Layer 7 of a small transformer language model trained on English Wikipedia (14 layers, counted from 0, width 128).
A neuron adds its activation times its output weights to the MLP's output. To switch it off is to set its activation to zero at one token and run the rest of the model.

Output weights of the MLP neurons that the questions are about. A number n stands for n times 0.0025.
n20: -4 -7 -4 -13 -20 9 26 52 2 41 19 10 -14 -3 -24 26 -33 -18 -6 13 24 15 -14 -31 41 -47 34 6 -58 17 -36 -15 -36 -10 -34 -2 -2 -27 -51 9 -12 7 20 60 -28 -26 7 16 -41 8 13 48 36 36 24 -5 -12 -31 -29 -20 92 -36 -15 6 -39 25 4 59 -35 -32 -13 -17 17 6 16 -45 43 -31 -9 45 -27 -28 -9 3 18 6 7 -7 22 17 51 -5 -11 4 15 23 44 -6 33 -42 2 41 22 12 6 -27 16 37 6 -23 35 -12 10 31 23 -41 -17 -2 -21 0 -41 3 -13 -3 9 -2 4 7
n45: -7 2 6 53 -16 30 -45 52 -22 -40 12 -75 -3 -28 16 2 22 64 29 22 -56 20 29 -36 -22 -23 -24 -28 -20 -2 -22 13 -29 -55 33 -56 -79 20 2 3 -4 33 -15 6 -13 4 8 4 -8 -5 -15 -7 9 12 23 84 12 6 -8 5 18 -13 19 -38 -11 -43 16 -18 3 -11 30 -35 1 -8 34 28 -37 30 8 11 52 21 2 22 12 -4 -34 -4 -5 -14 -87 15 44 -6 -71 47 20 15 -20 -25 3 47 -1 9 13 -16 38 -18 24 -19 27 35 -13 12 30 -44 27 -5 17 21 24 -21 -10 -12 -11 -21 -16 -45
n87: -7 10 -16 -30 1 -41 5 30 -48 67 17 -13 3 34 43 27 -33 28 -5 22 20 -22 4 -3 32 12 -18 -29 -30 56 -36 -2 10 -6 -9 -40 -54 -3 4 -15 -23 27 42 2 57 0 -38 27 24 51 -13 9 6 -22 7 18 12 -14 -46 8 57 25 -10 2 5 34 7 -18 13 -16 -27 18 17 14 -1 -16 -17 41 -19 -17 -25 -39 -8 33 8 12 -40 17 -16 -35 8 -21 13 -2 -1 25 17 -17 -35 30 25 69 -29 -9 4 1 -69 -28 45 -39 28 -12 -25 -37 6 -33 -23 -3 3 28 -48 -20 74 9 51 -15 27 50
n94: 19 -53 -52 -7 19 -42 3 -7 4 13 5 4 -58 67 -18 0 -3 7 11 -27 21 20 -4 -13 -17 -16 30 -17 -11 35 48 12 -8 -37 4 8 48 -14 -64 -23 -27 -62 6 -1 -21 -5 -41 -75 0 -16 4 -47 -22 5 -12 2 -19 -37 25 -19 -40 -3 -30 28 -5 22 -30 7 -29 -1 3 4 13 -21 40 2 -16 -42 4 -24 -15 31 27 -8 3 -20 -13 53 -55 -8 59 22 2 -14 -13 -3 21 -25 -19 -45 -27 -10 19 12 -22 33 7 45 17 -10 12 48 46 -55 -30 -26 14 2 6 -8 -31 12 35 -19 -7 8 56 -5
n113: -7 3 -17 16 11 5 39 -40 19 -39 -40 41 -28 24 35 -2 -26 -21 -45 23 -41 -17 16 2 -33 -11 -40 19 -17 -7 18 -1 8 27 -50 5 -3 20 -6 -2 32 -23 24 -24 -6 27 -2 -15 -5 12 -13 -32 18 -20 -3 -7 13 32 7 15 9 -23 -51 35 -35 -58 -15 -15 13 -1 68 22 -20 -18 -22 -28 -2 -18 5 8 23 34 21 5 18 9 14 -13 -4 -45 34 -11 9 24 16 -33 -47 -26 27 9 -46 -68 38 23 48 39 18 -46 0 -47 -6 20 -18 -14 -22 9 65 -31 8 52 -6 -48 -7 16 27 -13 -7 27
n149: -22 -6 -54 3 -23 -3 12 -35 -39 -17 52 25 7 -7 -5 47 51 -5 7 -32 16 -8 22 19 -14 -29 8 55 25 -33 22 -19 -22 -6 25 -5 18 15 -10 -28 20 -50 34 12 15 55 -28 -28 23 -21 -59 10 12 -35 23 26 -63 18 -20 38 52 25 52 -15 17 -14 -24 1 -86 30 -20 24 -22 28 -27 -44 -34 -44 27 -20 5 -29 54 3 71 -52 46 51 24 -21 42 -4 32 -17 35 -12 -67 -16 45 -7 1 -12 35 6 42 3 16 -6 -28 -35 -44 2 9 -24 16 -18 48 -38 37 -32 -1 28 -48 -8 -29 14 -12 37
n175: -22 -27 31 60 -28 53 62 50 -40 -9 -12 -24 31 -12 -10 59 2 2 3 -3 29 26 -27 18 18 22 -2 4 -25 -6 18 -4 -13 32 9 -16 33 16 -27 -44 2 -6 39 20 -53 21 -6 3 10 6 8 -19 -52 6 -8 -24 13 10 -28 -4 -20 -25 -50 27 16 -42 -25 7 25 -18 23 0 34 55 -7 40 -33 5 22 42 2 53 43 72 -18 -16 64 -22 -13 -14 34 0 -6 3 -30 6 -43 20 59 7 36 26 13 26 9 14 16 3 29 -8 -29 -1 -40 56 -17 -45 -30 -12 38 -38 -27 31 17 43 -52 8 -16 -41
n282: 14 7 24 -18 -9 43 -24 28 52 42 2 20 -16 -7 -45 3 -38 17 16 -6 3 -13 37 -24 -2 1 -4 -43 25 11 -26 -6 15 -9 4 -8 10 15 26 -7 9 -18 22 -13 11 -20 -31 -18 -16 -10 0 -1 -5 31 43 -79 1 -12 -12 -1 56 -28 -54 -30 22 15 -16 -34 50 -39 -18 41 -19 36 -16 51 -10 -64 21 -45 -32 -14 -5 17 -48 -25 4 -41 -5 -45 25 -45 45 -1 -15 22 59 20 6 -6 -12 32 15 8 38 63 6 12 6 -65 21 -22 22 38 -17 11 -24 5 8 -32 -9 -69 16 11 -2 24 -33 21
n310: 33 15 55 -4 -13 26 -1 -11 -23 -5 -25 37 -14 23 -57 11 4 0 35 -4 -9 42 0 -30 -22 63 3 -2 -10 -13 -35 -23 50 -2 -24 -19 65 -41 14 -25 17 -84 -15 -73 -9 42 21 38 -7 21 -8 -25 18 51 -13 -3 -36 -40 -7 20 -28 -25 -23 20 4 -46 11 -14 -19 27 -6 31 -11 55 -16 5 19 4 -6 -25 -11 42 8 -3 -56 12 -14 -6 -55 -45 -45 -16 -1 52 -4 -8 26 -5 -22 -45 6 9 44 -1 6 -29 3 -31 -25 -5 10 15 -19 -4 19 19 -18 24 13 1 -33 -38 10 -34 3 -84 20 -31
n322: -35 16 -6 38 -20 20 -23 -10 -1 -64 16 -7 -18 22 -5 62 30 -17 30 23 -15 -3 -13 0 41 -16 39 -12 -15 25 0 -10 2 -25 -33 3 -59 -8 -23 4 17 -17 22 3 -11 10 -14 20 -33 20 -10 -19 4 -37 -39 36 3 -19 12 47 34 0 20 2 2 -38 19 -30 12 55 -5 32 -18 -27 20 -7 -3 51 57 -13 -40 -3 25 -8 13 -6 -32 4 -18 34 12 82 7 8 49 -17 60 34 -6 -28 -40 21 4 -10 -42 -20 1 -7 -3 22 53 -32 9 52 -2 11 -20 -20 8 17 -11 57 -1 8 14 44 -69 -33
n329: 44 -16 -1 -30 -12 47 -3 -39 7 35 -25 -33 -53 -3 49 -17 5 -6 -15 -4 27 37 -18 20 -26 -10 1 2 -46 28 -16 6 9 -33 7 -52 44 14 10 42 -2 37 73 12 -14 -2 1 32 -53 4 32 -8 -7 14 -65 -1 9 20 -47 -49 -3 -4 13 -36 -8 -2 81 -10 33 54 65 49 57 -17 -30 3 -13 -20 65 43 -21 -40 -24 5 7 10 4 22 35 18 -40 -28 4 -56 16 18 -17 29 -8 -17 10 11 7 5 16 2 -20 -22 7 0 38 -17 -8 9 19 -8 -24 26 -23 -12 0 -19 40 -9 25 -25 -61 -8
n358: -29 49 40 42 58 -12 -24 13 36 2 -21 -20 2 13 40 22 46 11 43 13 -8 37 2 35 -2 -11 21 -25 -37 10 10 -3 20 -23 24 -16 -6 16 -37 -19 16 -17 17 5 66 32 14 -30 38 -28 19 -12 24 29 18 40 -1 14 29 10 19 -49 12 -62 -18 13 23 -3 -46 38 31 -13 10 -57 19 -19 -13 -10 23 11 30 -17 5 19 -7 -7 13 1 39 -15 8 31 -9 -14 58 -35 -15 23 4 8 -11 -10 -30 -50 -42 6 35 30 -22 10 14 -19 24 -15 34 31 -35 -15 -48 -2 28 -10 66 12 -22 43 6 5
n370: -1 40 -15 -23 -21 27 -27 -17 -3 -31 59 23 -11 -2 7 -9 -14 -7 16 61 18 -8 36 -7 -13 -34 55 -12 11 -7 -22 15 -37 -12 5 -54 -7 -21 21 16 2 49 18 45 4 -67 -21 -5 -26 6 -14 10 46 -10 34 -15 41 24 -48 -9 -9 -58 -3 16 59 10 11 18 -9 1 -3 7 -22 3 -2 -75 26 -2 -20 -1 13 3 -41 6 -11 -32 -7 20 21 5 -32 16 -63 5 37 11 -15 21 -58 0 -2 -23 37 -11 -18 -6 4 -22 -11 2 11 -54 -29 -20 68 28 -18 4 -4 11 -46 -11 17 -3 36 -24 -20 34
n450: -6 -7 29 52 -22 7 -36 17 20 -39 -32 -11 -7 24 39 -63 -20 37 -39 -42 -26 7 -2 -29 -1 2 45 41 11 -9 27 25 -22 42 -10 20 -11 29 -69 2 6 29 -13 37 -6 -25 15 -14 -3 9 -10 35 -4 35 -22 23 -6 -24 7 -7 24 -61 -11 -9 22 -12 -1 -71 18 -32 -9 21 28 28 -15 10 -23 23 79 18 25 -26 31 10 16 -17 4 -3 13 -14 -39 -3 -33 32 26 8 -46 -29 7 -2 -1 -27 -37 -17 -32 -65 1 3 -10 11 -25 -21 -25 -96 30 -33 4 -35 45 -20 -8 -17 -10 -15 11 -25 3 -2
n490: 47 16 30 19 -60 -31 -37 -17 17 39 -20 -32 -42 27 9 -35 18 4 6 -49 -11 -13 9 -16 -25 -13 -53 -21 -22 -15 28 0 5 17 26 -14 8 4 -11 -7 -40 31 -29 9 -26 35 21 -52 -15 5 -35 0 -6 64 -18 -25 -31 5 10 -59 -34 -46 49 -6 -2 11 13 26 0 -48 -40 -26 -36 42 23 47 17 -32 15 1 2 -13 -12 -8 2 38 -2 -21 2 31 17 -22 -79 7 -15 18 -29 -27 8 48 28 -51 7 28 23 -30 -20 -32 38 -12 32 -4 -3 -31 -69 -24 -12 -51 11 16 7 38 -35 4 4 -8 -40 41
n509: 11 9 -25 29 -2 17 1 15 -21 -20 60 9 -16 15 8 18 -20 -11 -6 2 -1 7 4 36 22 -15 -28 29 18 31 -24 76 -4 -1 -5 -2 28 27 7 -43 45 3 14 -38 -44 1 -17 25 49 14 36 42 -33 -26 33 -14 22 39 18 -23 -56 29 -1 25 -1 6 31 36 -35 -23 -8 14 19 -3 65 13 20 10 9 -33 7 -29 3 -30 -31 -22 22 -35 39 22 10 26 -85 -5 53 -50 -14 11 -24 -4 31 27 30 25 31 -9 -14 33 16 2 38 -14 23 -3 -22 12 -35 46 22 55 52 -7 -17 -48 2 14 25 -25

Each question names a token from some text and the token that comes next. It shows the activations a of the neurons there, in the order above. A number n stands for n times 0.035.

Then comes g, the gradient of the next token's log-probability with respect to the MLP's output, scaled to length 1. A neuron's effect is roughly proportional to its activation times (output weights . g). A number n stands for n times 0.0037.

"05", then " Part"
a: -1 0 -1 20 -4 1 5 -4 -4 0 1 1 2 -2 -9 -2
g: -2 -10 -18 3 32 26 26 12 -1 14 2 -34 19 2 8 -32 -2 -5 17 32 11 -29 5 1 -15 -7 -10 24 -42 33 -25 8 17 12 62 6 -1 -11 3 12 17 -16 -25 37 51 -3 15 41 12 -42 26 14 -26 -9 16 37 -2 5 8 -11 -18 31 -37 -20 -6 15 -23 26 -10 -7 -17 12 -46 -12 -13 -18 1 3 -22 -44 19 42 7 -39 21 17 21 55 -21 7 48 -1 -8 -36 -6 1 0 -37 51 -52 18 -58 5 21 0 6 11 -20 18 -39 -3 6 15 -24 -4 -5 35 23 23 -5 41 16 37 13 7 -22 -8 -23
Which neuron, switched off, lowers the next token's probability most? n94

" to", then " be"
a: 5 -2 0 1 1 1 1 -3 3 0 2 6 -1 2 3 -76
g: -8 15 -52 25 35 -27 15 -9 2 -5 -34 -14 -49 -33 29 41 1 -41 -24 10 32 26 -16 72 -15 -14 21 -6 -21 -21 6 -30 -24 20 -28 -8 42 6 -26 21 -46 -36 -6 9 9 17 -13 50 4 42 -27 -12 20 15 -39 -12 -36 42 -14 17 28 -19 -38 -19 18 18 19 -30 20 -7 0 -44 0 22 -17 -11 21 -23 5 42 4 -4 15 -3 10 -1 5 19 13 3 5 45 7 19 8 28 3 20 11 41 -19 14 -3 11 12 9 28 19 1 -5 -5 29 33 -8 -7 2 11 23 20 15 -9 6 -53 1 27 26 7 -21
Which neuron, switched off, lowers the next token's probability most? n509

"es", then " was"
a: 2 -4 15 4 1 -10 0 -6 2 0 3 2 3 0 -7 -8
g: 3 19 17 15 21 -8 -5 24 3 30 -27 -24 47 7 -42 -15 -2 3 25 22 40 -10 17 -4 -18 13 12 -11 13 9 -39 -14 80 -23 -22 15 -8 -52 -9 4 -10 20 34 19 -23 -62 -51 38 -32 22 15 0 38 -32 -20 6 9 -33 22 39 33 38 -29 -5 -37 -41 15 11 -4 -8 9 17 -33 -33 3 10 -4 0 -18 -17 7 -4 -28 -14 -29 2 13 -16 -28 -35 -3 -13 15 13 -3 -7 47 -34 -21 -19 -18 -12 2 -34 -3 -4 26 39 -2 -37 27 -2 9 25 -10 -34 20 12 -7 5 18 -1 37 -16 3 16 -1 -7
Which neuron, switched off, lowers the next token's probability most? n149

"umber", then "ing"
a: 0 0 -2 3 0 0 0 -12 -6 0 3 5 -3 0 10 -1
g: -2 -11 14 36 5 8 0 -1 36 -1 -46 11 1 -29 32 22 -16 0 -21 9 -33 39 19 29 4 39 11 -20 58 -49 -11 4 22 -14 -1 -23 6 29 2 15 28 24 33 6 24 -45 -6 34 3 0 1 9 7 42 8 12 26 19 -2 -14 50 39 -10 -3 2 -25 -15 -33 6 3 -1 -23 2 24 10 6 -33 33 34 -1 7 -7 -9 0 6 -5 -22 21 -33 9 -5 25 20 -40 24 21 -21 -25 8 18 -30 7 -31 -13 35 4 -20 27 -1 0 -25 2 -22 2 -62 17 -35 -32 41 9 27 -31 21 -9 -21 39 -51 -50
Which neuron, switched off, lowers the next token's probability most? n310

"ed", then " for"
a: -2 0 0 5 1 -8 2 0 -3 2 5 1 -47 -3 0 0
g: 9 -38 -11 3 -28 -34 -19 -50 -3 -3 -14 -17 6 -4 -16 -21 6 6 2 -10 -2 25 3 -28 3 -51 23 -18 11 20 39 -58 -29 -20 -51 -18 49 -23 10 6 38 9 -7 27 -36 -12 -27 12 -37 -4 36 2 24 -7 -13 -11 -7 1 15 4 -1 17 21 0 5 -27 3 24 -4 31 94 2 17 -3 19 9 -32 14 -12 -32 -35 -1 48 42 10 8 23 18 9 34 29 19 -26 16 -23 -8 19 -3 47 -2 27 13 -10 -38 -20 0 -10 11 -11 -14 -3 10 19 -16 -24 56 -3 -5 -1 -44 12 -4 16 4 -1 -9 19 -17
Which neuron, switched off, lowers the next token's probability most? n370

" from", then " space"
a: -26 1 6 -6 1 0 18 0 -6 -4 1 -3 0 0 2 -7
g: 14 -23 28 -27 18 -6 -17 -14 -57 17 -7 -12 20 -7 24 2 9 -18 -4 8 -33 62 -22 1 -18 -14 9 2 1 8 9 -8 -20 -2 35 19 -6 -1 5 13 29 55 -21 -26 -15 -21 -22 50 11 -33 8 -2 -24 17 -57 -26 6 29 -6 38 4 -7 -3 15 13 -22 36 -1 -2 19 22 35 -26 22 24 -9 -15 5 14 14 -21 -52 -30 22 5 28 -17 -8 42 -39 -26 17 21 -25 0 -10 12 33 8 18 -11 -7 -34 3 -18 0 -23 -6 -25 -6 -20 -2 7 2 -25 43 -76 42 -33 -7 28 36 -16 23 4 0 -8 -50
Which neuron, switched off, lowers the next token's probability most? n20

"ar", then " d"
a: -6 -5 3 12 0 11 20 3 -7 -3 6 -2 -4 -8 -4 0
g: 5 31 13 -16 10 -45 34 -21 -20 -5 -29 -16 43 34 -2 26 -31 -5 -17 19 -4 0 -22 8 8 -13 20 14 -4 -49 16 39 -17 28 -4 -19 7 -25 -5 -17 -5 -10 -26 -16 13 36 -13 -1 -22 -9 13 -31 16 -28 -6 -41 -25 34 4 -6 20 -3 6 17 11 7 17 -26 44 -1 -17 17 -13 49 3 -1 -2 -33 -15 25 16 4 -4 -21 -33 -22 1 23 33 -1 -22 11 -16 41 -81 14 20 -9 31 25 45 24 -36 19 -17 -21 14 -33 -37 -5 4 -14 -7 -19 46 -20 42 -3 -44 -18 1 13 40 27 45 -1 0 -19
Which neuron, switched off, raises the next token's probability most? n94

":", then "19"
a: -1 1 0 -1 -1 -4 3 -1 0 1 0 2 -1 1 -11 2
g: -16 -1 -18 28 19 19 -21 40 -17 -9 20 56 5 -8 -1 -9 20 -19 20 -2 -8 -26 -10 37 -42 -3 7 -24 37 -8 -4 57 -35 -17 -7 24 2 6 14 49 9 -9 18 27 2 -18 -9 30 28 -39 -19 23 -43 13 -27 18 -20 -5 -7 42 13 2 13 2 29 8 36 -7 0 19 6 -19 20 4 0 22 -5 -1 13 34 -15 -17 14 23 -47 7 -3 1 -11 -45 49 -16 24 17 3 -8 17 -32 -8 -9 19 59 33 -9 22 -21 44 19 -54 -11 55 -39 34 -17 17 6 48 12 0 20 -6 22 -13 -20 -16 -4 8 -16
Which neuron, switched off, raises the next token's probability most? n149

" includes", then " features"
a: 7 5 15 13 -3 -10 -2 0 -4 -5 2 -3 -1 -1 3 1
g: -53 20 10 -2 2 48 9 22 -13 -3 8 3 33 15 35 6 -2 -37 17 0 -32 -8 0 29 23 -11 -11 -54 -28 21 18 -18 22 24 -26 -2 36 11 -1 3 -2 -32 -28 5 0 -26 -19 0 -23 4 -1 -8 -13 6 -8 -11 -42 -21 -7 15 52 61 -6 24 -27 -34 -14 -11 -21 26 35 6 -9 21 26 -16 6 -3 -2 -22 -15 -40 -14 -2 -39 22 14 -40 47 5 -19 -9 -53 -15 -39 5 20 -10 5 -22 -33 -17 -22 -12 -50 29 -2 15 3 -44 -1 -1 -2 21 -18 26 -38 -24 -4 -4 38 29 9 -29 21 -33 -37 -22
Which neuron, switched off, raises the next token's probability most? n94

" ", then " |"
a: -1 5 0 9 0 1 5 -2 0 -5 -2 1 3 1 4 0
g: -48 -12 -1 0 8 -40 -12 -37 -5 21 -43 -12 11 23 9 12 -29 13 -32 24 12 6 -25 11 -11 -4 -39 16 3 35 -2 16 12 6 -13 14 -5 -68 -1 -10 23 -25 20 -3 27 -14 -14 -47 -36 -44 1 -38 -4 -12 -14 7 -21 28 10 -13 0 11 -20 -4 36 22 -33 -39 -42 7 -1 -24 -3 15 20 10 32 -52 -47 -12 18 -13 -34 6 18 -10 21 -6 34 -20 -11 -20 -62 -8 2 -4 30 -10 -8 61 -29 -9 -11 9 16 -12 28 7 -4 12 9 -32 22 27 1 -40 -21 12 -29 -16 -15 -7 -4 -36 44 28 18 -16
Which neuron, switched off, raises the next token's probability most? n45

"ade", then " A"
a: -1 -4 2 2 -1 5 -10 -1 17 -2 5 0 0 1 -1 -2
g: -16 7 -6 44 2 1 6 -2 -23 19 31 -18 -2 21 19 -15 -26 -17 -19 -20 -13 3 45 21 0 0 -18 32 14 43 20 7 38 -64 -26 -3 7 -3 -7 12 -38 -43 -21 14 25 12 -66 -8 -39 -33 4 22 -10 -12 28 35 40 -36 -31 0 26 7 18 -1 4 -5 28 16 -31 -42 4 8 -25 -12 -22 -20 -23 -14 23 8 -3 27 8 -27 31 49 -5 17 -2 -26 -13 -38 -7 -8 19 -16 4 40 -7 -28 21 -3 23 7 21 -7 34 26 -5 19 -2 5 6 26 -30 -43 5 -25 7 11 24 9 -3 -14 -47 51 -7 46
Which neuron, switched off, raises the next token's probability most? n310

" the", then " park"
a: -2 -1 -8 1 0 1 -2 2 -1 1 2 0 0 3 4 0
g: 12 13 -48 30 54 47 23 -13 -7 30 5 10 20 9 7 22 39 -35 -17 -7 24 48 0 -6 7 40 10 14 -37 13 14 -23 -18 7 -7 -41 6 7 9 -11 -22 3 -20 10 -73 -2 29 -14 31 -15 14 19 -12 27 -57 -6 -2 1 8 27 12 -20 11 -18 -43 -63 -26 1 3 -34 53 7 10 -37 5 20 36 -13 14 7 -5 -16 2 -3 -22 -12 22 19 -15 12 10 -23 -33 -18 -58 9 -9 -9 -2 -37 -16 6 -21 -29 -10 -34 1 16 -14 7 4 -2 -12 -13 30 38 -33 6 25 -3 -26 13 -16 -5 -9 -27 27 -17
Which neuron, switched off, lowers the next token's probability most? n87

"ate", then " this"
a: -1 5 -2 2 3 0 3 -5 -1 -3 2 0 -1 -7 -14 -2
g: -21 -16 38 -16 30 -20 28 10 39 -15 5 -15 23 -7 9 -47 47 0 -3 5 -47 10 12 -35 6 -7 -1 28 20 -42 -2 49 -10 40 2 1 -1 -20 2 39 19 26 6 5 -16 0 14 -8 5 -6 -2 1 -2 -35 16 -9 14 -31 17 -11 -31 -9 14 -3 46 -25 -35 -43 15 -23 -34 2 13 19 -1 11 5 12 -40 42 13 45 29 30 -1 -17 2 -5 34 -34 -38 40 22 -13 -6 30 -69 -35 3 -16 -5 15 -3 -21 14 2 18 -27 0 19 -14 -1 -13 25 -15 9 -13 -58 -11 -33 -18 -34 -32 21 -2 46 -4 -5
Which neuron, switched off, raises the next token's probability most? n450

" with", then " IS"
a: -3 3 25 -6 0 1 -1 -2 1 -12 0 -3 -1 0 -3 -4
g: 11 46 25 -22 -39 -52 19 6 57 34 33 -20 57 21 17 -2 -9 47 -12 -18 14 -24 14 -65 -14 24 -33 0 57 44 -8 1 -5 -33 -3 -16 -8 4 4 34 12 23 -47 -3 21 39 -23 13 -47 -10 -24 -11 1 -6 27 -14 12 -9 10 -3 -17 -13 6 1 8 7 19 -14 -4 15 -34 10 -44 -6 -38 -11 -30 -21 14 -14 -27 37 23 34 -11 19 -19 -1 29 -28 -35 32 -23 -16 25 -4 -2 -12 6 1 15 -44 -17 -23 -20 -8 -22 8 4 -24 4 19 7 12 -35 -11 -13 -4 1 2 -14 0 -30 -26 23 -14 -17 11
Which neuron, switched off, lowers the next token's probability most? n87

"ined", then " to"
a: 3 1 0 -10 8 -1 3 4 3 4 9 -2 5 -4 0 7
g: 30 -18 -9 22 -35 23 -10 4 -44 13 34 -5 -13 -13 9 24 -30 -22 -2 7 32 6 -10 -6 -23 -4 28 -26 38 56 -30 3 12 16 26 -3 53 12 -21 17 -11 -13 10 0 -25 -11 6 -27 -23 -39 22 32 -12 20 -1 -12 -11 -34 15 45 -6 29 18 31 -17 -14 45 24 1 54 53 25 -29 -23 62 20 -8 1 -17 27 -18 -36 -5 -7 37 -2 25 -2 -50 33 -17 -1 -10 7 12 -21 18 20 40 4 -12 -9 25 -12 -12 -5 5 -7 9 -9 3 -5 15 -23 6 42 -2 7 0 -35 41 -6 11 47 -20 37 -17 19
Which neuron, switched off, raises the next token's probability most? n94

"-s", then "pe"
a: -6 0 -1 0 3 -1 2 -6 7 -1 1 -1 -7 -60 -6 -6
g: 7 -7 -38 28 -10 13 -4 32 -37 2 -16 -34 10 -20 61 3 -17 6 -8 0 39 -10 -7 10 26 -3 4 26 3 -11 17 46 -24 -21 21 19 2 -49 -1 -4 -3 -20 -4 -54 31 -4 21 -25 28 -16 54 15 -10 1 27 -43 32 38 19 49 3 15 34 17 6 20 14 34 7 18 23 -46 8 -14 -35 -3 -37 5 22 34 4 30 -18 16 -4 26 -25 -26 11 27 -14 14 -15 -2 -31 14 -15 34 -26 -5 16 25 3 -22 7 37 12 10 -10 -37 -3 10 33 9 -14 -15 27 6 18 23 29 -22 -33 -8 -39 25 -39 -40
Which neuron, switched off, lowers the next token's probability most? n450

" ", then "92"
a: 4 3 5 -3 -1 -5 -43 -2 -2 -1 5 4 2 0 0 0
g: -27 39 -31 7 32 -13 -7 20 -11 -15 16 -39 -9 44 10 -12 12 -6 9 8 -6 4 5 1 -4 2 23 -21 17 25 -27 19 -19 -40 4 -9 -23 35 22 -22 17 -15 -27 12 15 9 15 13 -12 8 25 -2 -21 15 35 -28 -12 -2 11 -7 -5 -35 -18 -49 -40 -44 -21 -18 0 25 -8 -29 28 7 50 10 -7 -27 2 -40 -35 -41 19 -19 -40 33 10 22 -6 -16 0 -6 3 16 -52 -25 -31 27 -35 -11 13 16 -2 -25 -7 -27 -31 39 -9 -7 -1 -14 -19 -5 68 15 -28 -4 -18 45 -43 -25 0 41 -4 -2 53 3
Which neuron, switched off, lowers the next token's probability most? n175

"urp", then "ose"
a: -4 5 -15 -3 3 1 8 -7 -4 2 1 0 0 -1 -5 -13
g: -28 -65 -27 -24 -17 -27 33 -31 6 12 14 -11 -27 1 36 21 -45 12 19 20 -15 -13 3 -9 -18 -4 10 -41 12 -16 -38 -19 -8 13 29 35 2 61 -17 -24 15 21 4 -6 9 41 44 -15 16 -15 14 11 -18 0 27 -15 7 -23 56 -7 7 -26 -5 -17 -2 7 3 -41 -39 5 32 -9 -23 25 11 -22 -18 30 25 41 -1 -19 -26 22 15 -53 20 33 33 12 -10 24 11 26 -11 32 -1 31 -11 -3 -20 -23 -17 19 33 -14 -1 -16 24 -26 33 7 -28 -34 1 5 -16 4 -38 19 -38 2 -20 16 0 -11 43 -20
Which neuron, switched off, raises the next token's probability most? n87

" only", then " c"
a: -2 2 -12 6 4 -1 1 13 0 -2 -1 -2 -3 0 1 -1
g: 15 -3 24 3 -4 -15 14 -37 10 3 -20 -24 23 -14 -49 -40 4 17 -18 23 -23 2 36 -10 -4 -27 -4 -30 -14 18 -10 -9 -38 -27 -28 -14 57 -7 8 -22 -4 12 -10 22 12 -1 -13 -33 15 28 21 -15 15 52 -4 -42 -20 26 13 -6 37 -34 -18 -15 3 40 -31 -7 4 56 29 13 -6 11 -2 7 -19 33 6 18 12 -8 -34 -41 9 -32 0 0 -35 12 23 -21 16 11 -52 39 26 30 37 -11 -6 -2 -7 -24 41 -10 36 -28 11 -14 33 27 14 2 -20 41 -14 -46 37 -21 -17 9 -27 -24 -7 24 -6 28
Which neuron, switched off, lowers the next token's probability most? n282

"man", then "y"
a: 0 -1 1 -1 -5 2 -1 -9 -2 -5 3 1 1 -1 2 -3
g: 0 -5 -4 -23 17 -12 1 33 -3 -5 14 -50 -18 -12 16 45 -5 2 -21 -6 -9 -14 -1 7 2 23 13 -5 -2 -23 -12 1 2 41 -12 36 -26 -15 37 -17 -2 -39 5 17 4 0 -49 4 18 7 -19 -47 34 46 25 35 60 18 -12 7 -32 24 -12 -53 27 46 14 7 -3 -10 25 -36 12 9 0 -22 21 32 -20 -13 -1 -18 -14 -25 -3 -30 5 -20 -48 12 36 -9 -29 -60 -4 -28 -32 -1 9 22 -22 7 -17 11 -5 1 -3 -26 -38 2 -23 -45 3 -19 -20 19 -17 18 22 46 40 16 -14 5 -25 34 26 34
Which neuron, switched off, lowers the next token's probability most? n282

" eng", then "ines"
a: 1 0 2 2 10 1 -1 -4 -3 0 0 -2 6 2 -11 -1
g: -5 23 -30 1 8 21 20 0 9 -30 -3 -6 2 -4 44 -10 35 38 34 3 69 39 17 9 -26 23 -14 -7 -35 -11 27 26 58 14 18 -10 17 56 -4 1 13 -5 -17 -3 -15 -17 -29 9 -15 -13 -50 1 2 -1 3 -11 11 25 26 38 -10 35 -19 -9 33 18 -15 24 1 34 -41 -10 -26 -23 26 28 0 25 -22 -18 -24 37 14 -15 -37 6 17 -5 -4 15 15 -1 -21 18 -6 7 30 -13 7 -7 77 13 -3 -27 22 25 -49 22 0 6 -19 -1 -17 15 11 40 30 3 17 20 5 4 14 -34 2 46 -6 39
Which neuron, switched off, raises the next token's probability most? n113

" g", then "overnor"
a: -2 1 13 -3 0 0 1 -3 -4 -25 4 -1 -13 0 -1 1
g: 43 -3 1 -3 -28 -7 -7 -1 1 43 3 -31 26 32 22 -7 -17 28 4 2 -40 -23 37 -7 32 27 -27 -2 8 5 -3 -15 -4 -18 -16 -8 19 -1 14 14 65 -5 1 44 1 1 -2 -40 -5 56 -5 12 2 -7 24 22 7 -44 -17 -19 23 12 18 -52 -12 44 34 41 22 -3 -17 -7 20 -25 -30 27 -1 19 -28 26 16 27 6 -46 15 22 26 17 -4 8 9 14 15 7 -30 4 -22 -16 9 19 26 -14 14 3 -18 2 38 -22 -14 -8 -24 24 -10 -16 0 -65 66 -25 -26 29 -23 -24 -31 -24 13 -15 -25 27
Which neuron, switched off, lowers the next token's probability most? n322

"erm", then "ination"
a: -3 0 -18 -2 -38 -2 2 2 -7 -7 3 -3 -1 6 0 0
g: -15 30 -46 -1 -12 33 -11 -40 -39 6 11 -14 11 4 -15 10 40 51 -4 0 -24 5 -13 -31 -26 -1 38 36 11 16 -21 -4 -7 -6 26 -6 -14 14 -31 -1 20 23 16 6 -15 -2 14 13 15 13 -42 1 18 -9 -39 -6 -22 -28 4 5 -14 53 22 27 -15 -16 -4 28 3 20 6 27 12 -4 -4 19 -3 -31 -16 18 -51 -20 -10 8 -5 18 -53 8 -4 16 -22 14 -4 3 5 -31 49 3 -54 14 42 -3 4 -1 20 27 -21 25 34 -34 -14 74 -5 27 27 15 18 -23 66 19 -2 15 29 -34 1 27 4 -10
Which neuron, switched off, lowers the next token's probability most? n113

" ", then "20"
a: 5 -1 6 -4 -2 -2 -61 0 1 1 4 -1 5 1 0 -1
g: -37 -8 21 13 -16 21 47 70 -39 -14 -3 4 45 -35 -20 -15 -4 -19 0 6 0 -35 -5 -12 8 -17 -41 4 -10 -14 17 -41 8 -1 -4 -39 29 22 -49 -14 39 11 24 13 11 12 12 42 9 -46 31 40 22 -23 15 -10 12 23 12 4 -33 -1 -14 4 18 4 9 12 19 12 -2 43 -8 8 -43 8 -14 -6 0 -23 20 31 -11 -5 -7 -4 -18 25 -18 26 2 -40 19 -30 -15 30 6 -20 9 -31 0 -8 6 -32 -34 -7 -44 -47 -9 2 3 20 8 -56 15 -4 42 -15 11 -26 -22 15 -40 7 -20 -2 -37 -33
Which neuron, switched off, raises the next token's probability most? n175